Layer 6 of a small transformer language model trained on English Wikipedia (11 layers, counted from 0, width 96). Numbers have three digits each and are written without spaces.
In attention head 0, each number of a token's query is one row of weights dot the token's vector x. The head spreads its attention over the tokens so far by the softmax of query dot key.

Query weights of the head. A number n stands for (n - 500) times 0.001.
q0: 505448670485519560575426746466489458536515367674525506466567308344405534401502631626480590571682602450465474464463549539509448452346405474310330678489531515385454449518571405570491450497538481564686631437453507643524483519375480541583345453525620305493551585564628515636491520536622508501
q1: 531412502469393487518562346530409537413465532428511454510608694676496436711539509446547458600477552404471431560533548450431612629513521448585569425503452565491599553328520498583557503467458556460514544485480583566569576488504432517594628596438500577416404361516491542401486508307494492420
q2: 596459452358475467784404474497569432535500372492686580476541535483465536527466791651583370548570651284459543362729232627364454530519456399475470510556585551317456468597534587424504715427520478486587478386480426423658677407429513412469520529475356369704486530584539457454527450359500524488
q3: 469438449466553559471459531473380520564491517518387573513425298457495472342443360378333573397426376549617613541538647471518578413602462541548466465539488499505504548574283417483379402598437497517506486694694374571584523482427396401399423553563578737444434631449459349530589506760455494449
q4: 505471436499456681246512473637355436573590615393516235532558580581439545437542324414716483581454401484452519497330593379500542446565462551552693383339429566624585439538504299593440359607525548364427517477706548448513512513457537478638584577462599502621475538429476691495526554297582549437
q5: 507637641612476577345371520588538524570469664298613412509519657493502518562509386502714438626561562368395428455349518524657435590565425503262587424296320519531526565539559224405468402568678547501353531353558472594440544412417617515609662541311647603610560359444500708521516555276452489536
q6: 311338388384634377557546407314612505477517555367476560372467545549321441487511421508406636328454434590564538490483645577480318392485520588599319557480576265558426370501320536481553466364545521603538450380659293415615510516496582545299398442474553531248321517467503435515299496655619593625
q7: 415686486548409454465557466457458387530598551422554343530430644460697379610591441484725306669521709491443429474396481309555650512405548566417754346295615664655544615390701627437624406524550501385435487477504683416461629530392739219647370568462440612748564433427451425517540453329470366346
q8: 589664548507403476266550603280140268493416273303473374575490694530517529462547234535525443650611422619511494507588419481538711430395583475461397606550317466445484417345474378409596462459431610403474597298531651596625459382448441614597561440449536766525562335408335467605536610546620504562
q9: 570421541444605501398523547460434457698435552605408605411505463531435483311641447534508571361646406621667500417503395417491284534507486642662444727627576495713562566603474588538364455456360530367476444457619358476453442390430389583500430506522603408316455637502481411574447588558545544450
q10: 618486680524478524478786573354490373561508438458323502474549607175450513420597399431580456319614558492764451421540511524572532532434388477440377630541162507858524572238566494425533471480416522358474534274332450358498358324505292607583573435491775618348526434501541382450528673441513593440
q11: 508462438463494673561556354365353429553581411431300392491420417669473601435376500480846472478272452420636592444429402468605506319693800558377513263357506501487733469455551706807563294418293525643389335444659665572426497718575644793617326650509606379641624549617514599591340594698556613383
q12: 395459572476345391432535537462437418549459643577441410512664341551567527466647513415497543684449598583325365447712642520465584527593763504875401460628575552543501309509414449332622392439606442504474324470521750594436582506522381712468436626319447573838425255539490605509436416478455579706
q13: 578506480517534563327545408528487611468366491550333440612385512299529506484507631438509534559433353474461678546426493471669495364510591623657445581557784471580551738433580275401396817678725487482378614564400375644534512356609518512533370611617340621598657523501523594604527389659358600434
q14: 566538424312429430551630398525610466493418408539409534412450552514441427469346461570312467578579571376368530400308558682498568731408376464425536518621480531371526504508707497505591496493561307692572720437425546682286354645653669376237490450375451569402401605660451452532606528597474469693
q15: 336671483618617512510433381599630792439550422372585698369740477446522427415246451583568494504380493477250451492503784520662420469394330406544484495419584531676465426525474486445468487425514397536502517405486329591503534556371457449495433380461661353688486605591533552569549537209824503635
q16: 543392516435592690472443517469426664562483604489447537595634446500309541556606609478405540365697587392545565336553351518428525688557417315530446493480394539395679711463510539588333690372540302733613651556583438293563681490436387575577350443520540340317520382544685523601565613460580626464
q17: 449580473538424455383624406603334526429516494444654357471372700584583508419495227425530449573385281655440394551380569453437305393614728589690606463506445619676609418460485428591473370473418791345370388563455555720390498588643530465573605599516437477513514569511471591465470518477426380400
q18: 465701521531445371365519428625406549551493494373495461503514731552471465573466440467590430537505457500428353603433421458423610648534664481498626397449337566636470542384520608563555402379569507479455468500388602464406559435621461524738659518489495432613568556520438623386440365276407461296
q19: 524329546343444470638535487537617300553580328623521567513562429378510508486469691685418520408548542496557604488569371598417340518506546496326416695532749346237290406698418544420351626415419587446498591484466368420707532453618399465302424356646396454488474484438486434436442406442663609662
q20: 489330502367582530583535420519580533543600594599420523380459489628419473389644451546299522339271330543548650472586625692509256425581483488559539652544575412392505422668392492457388588396345571516508396641519302621684450453520494514394393453553544496394481543397508357472412412619631602563
q21: 465458536461561565364670438753621620367563607606484520561506670655513455604519449543524389740381382559556357404413665545597560570581596427531780533453318595578525475318683419523593489576486365430637415513369517658309431573454558507712537496520539486444639414593589545431418340516491467572
q22: 424436560560441607629543388650570434432590505505431582515459548635583464487483426576382577356527408603612646390524541574667489504481467653447389620454392393509390480494606356454415460486581447496460439491334383400542593395584430597528510388463440315279602516625654467368417458648441535520
q23: 352476513608410339555513415465505629417589535500607356390405795442679506681535502470824489487308575614454381549417643569603368499441541469587554610520413547519518521480579373412516490568511614532596542229420468523745453466520630522426612671315506548743536201548364626559265602373471301644
q24: 541475341566651448424426512560411167403590600529629360392603519486453426478509480582494464511623426576624488300498466352480387235330601499506628510579149429601348284564468714436295527466572463550386448489491484532322444490522737293377483692480558462414408751446472339600388370657466641552
q25: 422347510314579368684689564449724461591456305686608577391362393402586193332429470359472620309407433551540724475657519487505442380383564657391265560388721353361475557632511473431704486617478376525628351525548414513532722588481575504293349499590381556457398356668467355499549432650496604510
q26: 496482519559575508429590389663555534369353483630507547432412654354500479503567530447641401719441489402582638558384430487297406476723415616447495540431601609616867376278151353381329561685409758223392463292594371459555599389512676385463596614151558626585542465607350771520466712270438397405
q27: 662413285338355447494597531528473480603456303524561335425435405330342407515370319415620177590535563224454700204560472372526448464654394519523488500539491412428729633191357241676594399387708434368595524570498753619610543438380766551648585569493426427630243697472569445466516366408620488543
q28: 478501431304429450601489455228544355210596606770521309434649615438427360554370590575377481575818567459462563424405440555296687568590553295821507481339811472474664321499441609649562410479480526515542487316362499372588506783513392371321533436980503627526565644424602418467690448427418400448
q29: 384403264592535514699463648529457570349645446225375345520551372443471308453464185562337382230417701569434567361260448446377349671493633436452547273529390489471432753504771503412623597558340381659420677643463448393485669492602466459440425474353222641281321648449446457464624525675553440386
q30: 535406650519404499401450609597611620614430440493445542406498943587584470679812578492616267627310682327446474526509285612714569791621659549290651605422577562470310613509507484307455609492377542623731614304527534716593607499375450490590641344504395406323734574546323704357436466399384362496
q31: 440537510446476523388582480511530529231526533594567332629627258431564570477382271476617554350527405555294475594385675394382556561617488520484359483462536452464569586334453791547705550614390383630333369584627508573465383636399574545521623742320481775513424528454679683690485503419464410567

Each question shows a short text with each token's key, already scaled and adjusted for position as the last token sees it. A number n stands for (n - 500) times 0.0021.

Then comes the last token's vector x. A number n stands for (n - 500) times 0.0088.

0 ")": 532601313810550216756292638872250582599623458450512580487497744618412549681683478574606382513577
1 ",": 501557369625522375726303584837261517417667465557537551461533633518532613700753412656649371703655
2 " Hungarian": 522450423687446370744326520807190530639509338485453489376506606534403638602611489527622486557567
3 " sports": 532509576579482374724317586612259578539585436495530475380604617562567442719694516699710424553540
4 " shoot": 592498620518467294672306638635254661658514587423581350328594597525587522625650461575459413540619
5 "er": 492549566598523151729380640725181588603527469434549405373714661453566446533687509562567507551584
6 "\n": 500477598572440268742327584876246585441610474517538445383662631478508609702741453618569383691643
x: 878793410576595283194388506453529433447606359539478536483640585486588387733597492520696605224567366463635592436556529331543579544609525729680556705261588539300297621382485433572589378446328442557543444496488301656602546551358523403421360537415441531436488536583718432759395445479492477479
Which token does the last token look at most? 1 ","

0 ")": 532601313810550216756292638872250582599623458450512580487497744618412549681683478574606382513577
1 ",": 501557369625522375726303584837261517417667465557537551461533633518532613700753412656649371703655
2 " American": 458450429732477318781273580865254588533540350477475548370542635528381574517674432512639487640579
3 " teacher": 477483435612537279729386607664059605636512453528497463315622691468612531539745547561613401539528
4 " and": 511476501623438301625307659771247575568578320496435441396578590488521535612691506603636320605635
5 " early": 569467528619400226670361565851281452592520420464558417357626563488455408671567560601674372552557
6 " L": 540512587443425408620390524628284514477456622607694434438552531526536445472671486607552436611470
x: 639593541461603197436448650655484472502253296503593505442531623678612623661475536687587684216592432560544371522574356298694485538646646445731485700472550463291279599510397430510558600572511691557401326398495317750634447615395514387513310513464513742357495516668757473550549448485524492389
Which token does the last token look at most, and with what share of its attention? 1 ",", with about 30%

0 "\n": 502541379632522346743332579877267567388657469561527518461522633557492650717752440636596386716662
1 "|": 449521397549435394731313562848259578335655437550508538422537602551538602735715480588612379726624
2 " \"": 472494413672442291765301718804247584436593441452439626381581730505473609546665419558598473556605
3 "I": 602372433579430357535501647770460620325507492382302449439537530533402416359560497605552621621444
4 " Mus": 593387396549473417520515612615478438440444474475409510430588544493483529508566392482669387614433
5 "t": 565397489572414469539537613792442443344496592517548458432481525561529506422466398522676454539480
6 " Av": 504554503412406571473508542549455523435566509568494553526500478542446577520538554436597294594478
x: 548394505554621429675544666581345453455477401536591576532286689527794587471386539678491623362466443492372713626640435374775572584433746424746444652382588397474239694578442524535502631625545523647450455408688332634711496652328601437428644512460533466327546620391526353509558493235476321341
Which token does the last token look at most? 1 "|"

0 " Jack": 439508296688475115621401606731306658643481465311620687456441600587427489417642530556606524562430
1 " of": 470548324718507280747254567900266526434628454523573625434522690479441591631719469625634434666628
2 " the": 456501379695485288736234540895264543444640461494521609332612713443470553647694493580599434639606
3 " Red": 566408491599508353599316495673341488398461598446407542398475463473387596494672439476612367701467
4 " Heart": 606436646532530369614405487668310518432512510361542521454561574457541459406529378458599391574462
5 "s": 533484591535468279698448525836272663490507472363537424481656650476613388468607570495636533568460
6 ".": 542453523620423290731329586831239561392594449522525471347640624462548556686762453592593387681619
x: 927758400618592371205431399470538427477654390514541410442649536466582348732572379569735629214524359517644572491562547396547542561582621637712558638327638543312290604396493419576667456448401400580543473480557295605672595606375607386459363520444344610460524533567576436773413434530417476543
Which token does the last token look at most, and with what share of its attention? 1 " of", with about 40%

0 "le": 435542455595447319671375566753336602488594427370549554433511535529491370455729462551637479649525
1 "'": 379531364757520291649344539796274616585632442364606611346615657513430418555593441565492521570630
2 "s": 446485383645478323727268574888266539448698483511506585374605647493485518641702432627621411647645
3 " play": 570489500692499181668334526738229595540590492457377511320611624547475467519642448630557502509688
4 " Sm": 616408471571454289556333614724390491537485500345509490436612628490444498422616532493569406633409
5 "oke": 619405674561463349657406500758364500579521611418608489451597510452414462335546400482526550609619
6 "fall": 412558630578474311618411529709331507558476457426520461513575570545589470533543513477623569581506
x: 755343276559606375580420503438454401637573437500487497438400690410581371363543565437474583244498485466746419561588423451528504540521378557605383552464634484349190539535173464370669545490403495617638451733601385726602697728416674435379513299637378459503362704482420380785358547428563486601
Which token does the last token look at most, and with what share of its attention? 2 "s", with about 60%

0 "born": 521514382678499301689366537798235538524637386500481507482480572517485501625633386615632410605648
1 " 1968": 476413417682483237625404575685228611577590433472514479418495594552483505595514453549518530566546
2 ")": 473495372746500238757321621837267580528637469465513588374585711529478543676685447586634416565612
3 ",": 465475415614490379728297582832258521420659462553487570387569636504545601698746408652647364691662
4 " Austrian": 531469475660397389771351527851230536590530349448512495371582633465389608586615495537613526605579
5 " sail": 437522656615427298733155510672148645592598500530510399369613689466561499637652572530530388404444
6 "or": 519510545634478194631415637702159615561506438449469510365685672277614441453719546469632522487554
x: 727501530455601302401391549486653401623587306467461431408615573387476490607617542569594655120467357665648477578505403257719487582621623518515440734610613464536261595482319423565642454548318537489581442487613381634503480803440467515440248419502441488599449647390660428709251424393419607478
Which two tokens does the last token look at most, in order? 2 ")", 3 ","

0 "ube": 396472448588373321635396571720355606571604525399543545407479477570518421471699555552644463650487
1 "r": 480511395665422268655419526758257627474594443443533595446529525472475367501705489575590499569586
2 " (": 452521420590484371729317602804276536392650486530504573425571597491543598691748393628630441682611
3 "born": 463472401622502311731383459837191512484616433547572502423564568537534531679596278615686441489701
4 " 1967": 547557478572474279568397601693257634617563438459477357411580588469512538530494389552541615511599
5 ")": 496465520672418185764334642849314616592606459402498473326710730479519545682641429561638468483633
6 ",": 527456533578447381723287585822246542486624426527499469370628648490576592692733405641667357634700
x: 814734402515596310128353464440632503402580407483488396409682532503569381661543331589664625239563302453635579461565503345555574564657544660638548686339627500326386572384407364566591441418406498440550520571425299673688610557361502467398325537515414426412496575590776450703395393458427571514
Which token does the last token look at most, and with what share of its attention? 6 ",", with about 40%

0 " Ja": 417490316648465247565488656723359681527564477355613723553493602555305502498622445592582481572459
1 "c": 426523303747402205648460673863247644391525509392543688493430626510342490393674434468686520540510
2 "que": 444442537572433362440538437674413737492524419274408555466503512468392359344604503546628604672455
3 "s": 478460474652456312618484566798275685438532408375427531471548578508524430400705478529708558623455
4 " Gr": 539574429498462378534520654687411637487449472339589423542529445449442535454650459450661460660473
5 "ü": 533432458447522425491553494667344628475510440387556441485535500555435487459550496488553486566418
6 "ber": 475444484574448485503472436751390560366494351374584469513508419540462483432518331441662618469524
x: 598356349399508288710405579427175520526396220504564461588536634489740518451426485521393324096397405493724584484588521270586620380454508630677564631520559554440377541502475374644565336541312486765555390435643409578624727593360553404330432498651431451419558576425312432596438596502535530548
Which two tokens does the last token look at most, in order? 1 "c", 3 "s"

0 "he": 386490471569465440570440652752392636582494405352561484518495443579482464438626360586774414585444
1 "ars": 393422451605516415559420682716322726536494407441518554476590505574516437481651353704604432486465
2 "als": 452376423620482276682333663762308608554557479457447551394587599571515432556697488618544381526572
3 " because": 467423468614449275735279614847158619525593485481396552306592723485549490640674499691567390684558
4 " of": 508383456641444319762252615904257537431656458537430528309621682458473590667737458646635377665651
5 " sch": 577354412639402344670312595737269478380456521518557431379564707586485651523712350506691272613508
6 "ed": 562426601563353281725355611833276609530494450448503285326605667448429617479549560475629444437471
x: 667550582531567458378585746459382569437586242664410475581645749459564583376342577765564426456620362342484468357377316344687634535512526645540449790542540376689368763517534456451666564427423462591611435493663429578606606573380653325398227362483667439410552586374558480499292549531458483402
Which token does the last token look at most? 4 " of"

0 " Gr": 457497469548427395532522585689394756478490449369507583507538507536412426466578453486629439538480
1 "ube": 410506488495374390560395540694456677491570477339482532375529504596484359445626581531611500533484
2 "r": 449468431611384309538521450729323703501553357319531575446496509404472284358622547491559598452557
3 " (": 471478448573477380725315596802279544387653479530467572409585593482551591695752390626639439680615
4 "born": 408463415614500309723389438843189519493603433545510478399578573530536516683572258606702445448697
5 " 1951": 509651471657497230531387571697252571579473479448544488424564540414501583599481363509640574451609
6 ")": 498477560629404199770351629854315603591606443405500466344733718458525536691622405555646484460630
x: 804663418469668322255339440544560466569464449554432412481595521461663433598489432575694651248527362561612527441577601305519581490596472632669576644332597442412279531429251380729612440439405453457539490558585369747632647579306432451330215603528477404469512668612786409697466364462402521467
Which token does the last token look at most? 4 "born"

0 " August": 492483405650425292555451600788288666644585466428561581485548535624433418463594443584673412531565
1 " 6": 462444434591410289543433508728305799679523479419579527465593493527465450432608416520569541524545
2 ",": 461519384608511386720314577829259530417654472570510562424555620515552614687743399655650391700651
3 " 2021": 494469446687454282612423580701129617564511543551447414301523575626402505520409412543526535552621
4 " |": 520434464601438341725303601814223562443640487534428549325620628496502587677730428617623397653652
5 " 978": 663388601481418317739292635810247528563569613593632397343637678622388575645655401615551372598650
6 "-": 463346610469456441719417534687250584464560502538671410414572708521356507680583402600437312506487
x: 656547474452674345224596689395608569382682337599596448544661672702478372610476645804657563334775460471495302665516511516545380327507509584473500666483469289642487676428539617360437475635398345364500632397544440705603452486347562446634380538591289529343440485467661457605397372536510479696
Which token does the last token look at most? 5 " 978"

0 " He": 428523303676478290640341593821374631545570475398595611489417620611347532431576404579722336586525
1 "in": 432548352706462257568546610852243524430544404367577647503408566535523355412533471639701549573410
2 "rich": 448474363575392307597486573678361568563396414398487535457455467398599568422678419505672519432493
3 " Gr": 559475458473433429508523643651356672540430444379494414529534461457473532465610527494599420616432
4 "ü": 525407480461502402487582500648374631565491453383503463483544515553459499481528545470494493503409
5 "ber": 553443540583427427450484432740406586477542394330497479490546456492493389384501438471563649390546
6 " (": 536438542522447379715312600794285552403637483508532461407617580450577575687750380615651451652613
x: 787801394552606266220422520505535454450622423432488469445732597482636393768536429545710644175567429538637561418562566402539611523523496682794549688410629545244354567394550356582572416462406397563547455546465371679645585541379499388412363492401398499412465514560673412772429466548532505494
Which token does the last token look at most? 6 " ("

0 "19": 474529432596445365659453509707242540535626491506520548462412577503473530613522373503513500535514
1 "01": 426491455616438395686479489695218513592668502463503535415449643473494569617590469494481489524467
2 "–": 424515477617492441643493494721323520503642483430440585412528584446431475641570408521499454546491
3 "1979": 490500560582446353607510524650339571551567495441449488413536503477516489596500396451507608552468
4 ")": 510394472732437215769354635805260575575603505432458544313678747506484519667672480560585426506568
5 ",": 521424500585465385726292582825253526425656456554464512364609638497558595708753409648654350676671
6 " American": 507492589650424340791289585841260596532522334478541435409682613488415557509671423494638507627570
x: 750544381437614293308238369437566547365677280555439434404723513485438329609565527652648593209657398573627512464595321376515464440542468518569611586599518517386439517486341438522617542620406638431654609514417241701604703540271550414469208472613451475358524534392779572712488457530336440491
Which token does the last token look at most? 5 ","

0 " To": 391575388610464298586415518740410579452504459380604736529435562515352419503542405517567453626452
1 "get": 315557403663427483499613524725349467369500457486525725383452476472448352413564388426571447621431
2 "her": 452411436657406385594509546711260505471613340410474583402505537442423421491503541584561543540468
3 " Now": 614303526621426340558485556748364609500546369352458499433536537526480448420555380523525463609419
4 ",": 512440457584476373714303575828267528406651464544460541363583627484565597680757407654649393709633
5 " playing": 581446564684446189720228527802230616515557478456549462269686662466478460559620441636657510411696
6 " the": 531422624560414296728236577877252556481639475488519440318732705398493502667691488600610439596622
x: 805749397547583311204394522525611427442665471444453496483675505457515331795488490519759615197599339454681604498582502405541531511564456708658578652366561511311292542469523337564719408457364489478560479488488301685666653475398461502327393464376426455437476573546757379704463444475432530471
Which token does the last token look at most? 4 ","

0 "EX": 391470419594440327594376549684283600585589454412548511459454618552442560535677524600529490632441
1 " Nov": 463391363614417240598397562743319573636523536455467700478584598586421470569541568513575477579405
2 "el": 459435453603447273542493533694297580549562422369530646482508564482472370428644572475626484529406
3 " light": 540459544640397378599355537612302590528530519439421513403562473548612484525636494495642463655431
4 " novel": 648450617584469279699371537627246569588517569484487444348674521527521432580663464579665485582603
5 " impr": 549441492584373219716400649741268617551541450447552356367647651529451425700573504625587385577466
6 "int": 503566603588368320684450612695191476505631489460608391400628471464460491507684498594475436642618
x: 656480600368686339262327608407705524560518478627467535422526682369597304442433430478635526071522476487561553540493357308651666420531626603651636810393591486391312649465493414510554474377388572568489496555490389605395569555344504482431202455388517562417506675609555532759403619598475527450
Which token does the last token look at most, and with what share of its attention? 5 " impr", with about 40%

0 "ube": 396472448588373321635396571720355606571604525399543545407479477570518421471699555552644463650487
1 "r": 480511395665422268655419526758257627474594443443533595446529525472475367501705489575590499569586
2 " (": 452521420590484371729317602804276536392650486530504573425571597491543598691748393628630441682611
3 "born": 463472401622502311731383459837191512484616433547572502423564568537534531679596278615686441489701
4 " 1986": 566595460569496266577368576698221563605592479446524411451521524487514582574485290548605581521688
5 ")": 496465515667417192758339642851309614578605460405496473323708718469518545680640420557631469483637
6 ",": 522462536575446381722288585823243551499616428523502470372629649491576593687729404637664357622707
x: 810718399513601314124345457438639505403572399486485395405679536501578392644542333591646618241562286455627577463564496339558579569663549650626549680337621501329384572383398371574585445420403503431538522570421299678680605554353501471386316542527417423405504582584780450703394393456421576515
Which token does the last token look at most, and with what share of its attention? 6 ",", with about 40%

0 ".": 537576355637513362724319587842271530379671463559528507513499629529515609700750422631607383711637
1 " Gr": 501452468584439392610504632697286586506483534457459511542533525453391529523572442468630340588484
2 "ube": 503550540453399493626359614679383505466528554480412529451474515573512451494590527498644356522464
3 "r": 451478414584421404655517462683281528487466373458520568510447546368593378447645521407608440453589
4 " (": 517434502576435369754270678748282600489552504451445536424593597464585551701727418542662458541596
5 "19": 509463442573465393588359504712333489414453554524567426482425416453500420616361186434504523374558
6 "34": 500517542602433461627345454737309512506560528444590568485506583442486612499455331552524620512499
x: 693465525570680353441339439559518455602507436487492507311607509531528631464484466561282439267577550393314598307564433409630398435327637610530541582567530371445308540500533473660544561476433451403415573543379293701654686517163475432397224510608440398265577714634975427766522500612567455551
Which token does the last token look at most, and with what share of its attention? 4 " (", with about 50%

0 "lis": 542536442581446359638494624709233567496611428470483564511487497482565410499651381503546442583577
1 "hing": 412449398599473322667388588765276588543605497508514579385492571551501559466656378545556418655677
2 " it": 411336401633476226696312633861166703607644570438353551281554770650424519541545567696601437528505
3 " under": 485333437691439172736330626901216561538608460436359548251553732490460533631591505641563469578571
4 " their": 552328492654365227724233591919266553575678499423377482207718751455443445593638517625568419557625
5 " S": 599421519592357296561418517672304474479515578376621443362503598455485489523677572633523387610347
6 "Q": 411466701473361323679335493743309461561453566472674333390559745543504561457560530518340457455234
x: 642471506469561395464579695610280615616626403651492540440660660696539342308366620779573562225605286391558420540623378341604412501476396598490409704433495473404312609494310538389546430691409534396527434327713587567551614516369711442328337407440505673312397629636624358483571469525370285682
Which token does the last token look at most? 4 " their"

0 " tw": 403554322747493232689406586709329593661406580409720655413548663614354511546617419530502350680492
1 "el": 429514349689500222671380485786239577539603533450559676428522626511414356505659532525610433569562
2 "ft": 400438474690399321652438583743355586555630542402397607342559550522457395455691550559667489675544
3 "h": 493376503596474308633419583737314610545526500431398566345566579507552479496682474532584503532566
4 " season": 576467587617519273666336539704272578516609543545497484390646603638516483631657433656611425505598
5 " of": 573387523620438271755266580869254540453636470525477477299671685442501547675727468629634409648660
6 " American": 517483608645453292780293557820241568514544426449577433374705647437425522511693464564636501661567
x: 765542418400574327359280396506575519395698313568456457443700526436529344645510482656660639166596426509647493513589366336567480449562475572602615656542546518303361544485295417535683493553359568460592546539383284729627743524295548429439195411503462598395469578434785567699482485558325389448
Which token does the last token look at most? 5 " of"

0 "'": 571630247827582241656303581891238569648656548411646606459560738547385462606549355648490460518617
1 "s": 482535350658499323729279587885265536447697492526545572423572653507489552650709431637628407657645
2 " Bel": 545353423588503374595437499694347407498514414455536506604460527551463540653559469537564403594471
3 "ove": 560426531634469450602502513749305540536469394424323537437532545475450449531491466599582476613482
4 "d": 510428435628445408557447548805351509480486433412444475464482521473450482401658498559549506583615
5 "\"": 537416558610474196675264709735220599548512503460537448331663654519575561701680476574621382524555
6 ";": 538433545523447372705286560814262554423671488550494484381624588457566573708772410616631381674672
x: 815836404543587295179420463496604461438675479479501427451662556439602325765523392558743603224587365485663625456551575363549547519549504696693547665322601508286313545414522376556607412404396425502561490538498336673662597550425499389381360543413410526462493534597749415735423434461473529458
Which token does the last token look at most, and with what share of its attention? 6 ";", with about 40%

0 "-": 518562375592507417716345603840268545387680460552532495484531598502511603707757412643619389707646
1 " Fr": 368490466594456366545442583550412469507452505436425611508533465443422524599694446479606356510366
2 "ied": 478436526567480561625499622648479471392539338532415572424464468578471529624625441595572468509439
3 "rich": 559500413483479460614461615605389466492410359459467494485456478423627617558748405484629443433580
4 " Gr": 546545461433454525514492620629396623486450411422597406571518429488468569497589471464617375624472
5 "ube": 495511557389434555523397549591454557458509476395640499540446422592552450464585513469550442550459
6 "r": 489509448495444520513569439636330604486419346357530447459494449347552385379602485397502576393548
x: 594418340416641383586469556611195446480522253600635491539503698451608465621506479506405430243459358537433576404499426302735454268575554626619451497617546511493267596542280368607630399514230559553514443472573384517638510827427519578427447416610511421506521581487230249450244637491531642591
Which token does the last token look at most? 0 "-"

0 "man": 480481359660464268647415654722230620589536461427543598459525516585517447444737529575592459607534
1 " serving": 445440293703543225773237601855224525549570455527508587385467701543508582718594554603670410534642
2 " as": 440494381628459342732292583866247510436692491514490597374533686490508605720715452669647379670648
3 " a": 456442438641428304731238578878267520428688479529460570330593685459489535675702477608617384662672
4 " television": 523452591626507285729284499792228518560554526501544426381658666471531533581601411549569505501576
5 " pro": 570495508529497306646351654850217499630531568432597372365656627394400499569638521636565419639448
6 "of": 576474631598384370578437644748321520546577639482624355385546598461494405476518549618552375644518
x: 694434588452541475369481481465644353390522469583579565334495624477464488347458440425620438349630478597510341334648382399618654521559743509601609606353777176634348732412405562451583407430328645438463464565541363613508569750382491493165359360327514681467483623686681511553468446599635466486
Which two tokens does the last token look at most, in order? 3 " a", 2 " as"

0 " the": 529580336676527331734259571873260542423664467531520518449544679478482576681718470615608415664624
1 " men": 435363401624594269726338605755211766508453477469528646394567672557517499511665497601625446498346
2 " who": 355393335635463225714285579903266696623538460339449580395571752450447349506520495654724449521505
3 " are": 470338405693384168683236598878208535557517588431393602312549802452455584610553449638699441434506
4 " her": 549302452590371271718203556951262572566744553392411423232685791467355414464512488599596429439599
5 " ro": 541487482544449308560307560663261511541507575365621465462541572490385424637566378654667358578401
6 "man": 538589624459551352612426546618280511635501671429544418387581553392461435444660390568538320419531
x: 673299499412691465283473560707530414628396397683349373439647527441459459679507670499583455176536484614511515456463395362724556409425490551487481526471653346437485723538531469241525527559374571413492476536590661518559707674393401634426209464418589753492478589679421299715288486500494512523
Which two tokens does the last token look at most, in order? 4 " her", 0 " the"

0 " sports": 434463465605494364713390533620309542458550519481509490392533532545581393658678517674608465652556
1 " shoot": 393404382611469279694311602673274627607491603442442546340528585548556494596631461597495472583596
2 "er": 459430400723519167718362610780247565551519492456457542383601617525485414527653495607582524554568
3 "\n": 501468463621484315746335580872259576400640471546468533370593635532503632719751446628590383708659
4 "-": 518458476573447416706368551824283615301627425550488534372539557498522567743723429567634344692660
5 " Hans": 540490457570468324705590622728290595517570351444609362393536543479461555515579436446638474585507
6 " Gr": 428559430455459520540457636684395600425479492495497487486498445518434590533569470427702307617494
x: 325341430495459340456455544482329444246379208593548662629473561718759514515569611604561665341455440338438672400631433172696619455511710548465325579458497541547227589433412438580442472572591500716571390315613233586661536594430474459437528531685495431305645510378525510591446517291516422369
Which token does the last token look at most? 4 "-"

0 "\"": 495573316718560217730318665786175579525612541507543580455551653542501548658707435589626433582564
1 ";": 514561380603492373713296577824262544430680484547530535463556603487542597700772412618638390681660
2 " \"": 479494380673472230763269707841216549517618483459478609388604730508499619590688377593591483577600
3 "D": 577392353645411208651450715771364445525526491364469424437505586492465539515575495422680543598449
4 "uke": 563425382515468469602544479725362406453433486471516567518439526425447408458472400549587534491441
5 " Fr": 518473425518463408485404559502466465555412441399660461484520438343441525538652525408650374501321
6 "iti": 419503473573573491407601614622371508338402341470510477497500346491570425527503352499626597491354
x: 569424473361504338413495719404290500534455550637550537459466773492448486516546643570485518192565390498443601617417400281609542451545498505530324511499408478406280583429703387658373459470221480521560355519642509480499854687210441438380182330437421488395376532432279479467300538563642481529
Which token does the last token look at most? 2 " \""

0 "d": 495559371591478298663333637773313564486571515506543633509504510525485464533703403607602480593615
1 "ge": 493514470568488349636389593728328580436546352450490536507465566589612441502674456607633483644523
2 " respectively": 438421442718485193667344558740203633625577591391411496335575668571432497653583524646654561455579
3 ".": 457479407627474351723316574835273532379670463551475573382573631506532593706750427633606380709635
4 "\n\n": 506476502566471370749318537850269538368675447565472543403605657530529637752751435667591385761672
5 "=": 546466500542455400716337544811234572300666433555546527446619606519483570671762394598570411780661
6 "=": 486392517492402471681309511752262594266634362542530522498582630515511536687724414582508394757591
x: 886827400609703255278499423511706536432660483523594478494712639486645306672580382483792427216607429502605524505601575434589369587488445570700461688355589495268310583411511454559554437519382484561556439505518348685689534496296574429570432579425345448371524591522647415634429438530499516465
Which two tokens does the last token look at most, in order? 4 "\n\n", 5 "="

0 ",": 523567360607527383720305592836257528416658469557531513505509625518541619678754410657649393704644
1 " and": 484512355636496344694294637881247569451629436566556539439505641548517604661705434645651363641661
2 " ed": 395455442599386404577359696610285515548492478524530537433567391539398541460731516514475411585552
3 "uc": 511416387556548409658602733645200553552470339589463453463545540616520352581619469635570461647548
4 "ator": 462566473594451249713518738575191581562553424511492400390599635446647537486762570492539466533600
5 "\n": 532458549592454292749330594883251594442606473530524455361639627496501614695735442608566388696656
6 "-": 503460544564436406710364566824263611294607401542532462363562548475530559709721430545611350690655
x: 804815406587649314216412434403544521412762435482560494450619581592604385753562514604716594120576324430636607572540564361549516448535636670622510647335598552360302657431548448539562408420387473490522526463475245605663502539343561419416320588473450457431552545466624456751395427455559529459
Which token does the last token look at most? 6 "-"

0 ")": 532601313810550216756292638872250582599623458450512580487497744618412549681683478574606382513577
1 ",": 501557369625522375726303584837261517417667465557537551461533633518532613700753412656649371703655
2 " American": 458450429732477318781273580865254588533540350477475548370542635528381574517674432512639487640579
3 " anth": 541394387632436342598414628752187561494555465371487600385541625545429412581462482570607416627379
4 "rop": 533418510588459338658410468690224504534547488410563483399500682426492451620522440493679333594398
5 "ologist": 532548569596412243754496644666110574679492432442504434304694686366602452478713571514614494570507
6 ",": 531460554594434369729262611752204536530568397482548416359612662426588529634736469620643371624594
x: 735707412453613302166402540475647484392545363448514309385617574546552337625542302523633736312498248488628464390621463356528515581707566568568563634437667538333325624475293423567621499537348506416489504620383353639627570620334518461415227549521400439423493639532753541667410437536472514569
Which token does the last token look at most, and with what share of its attention? 1 ",", with about 40%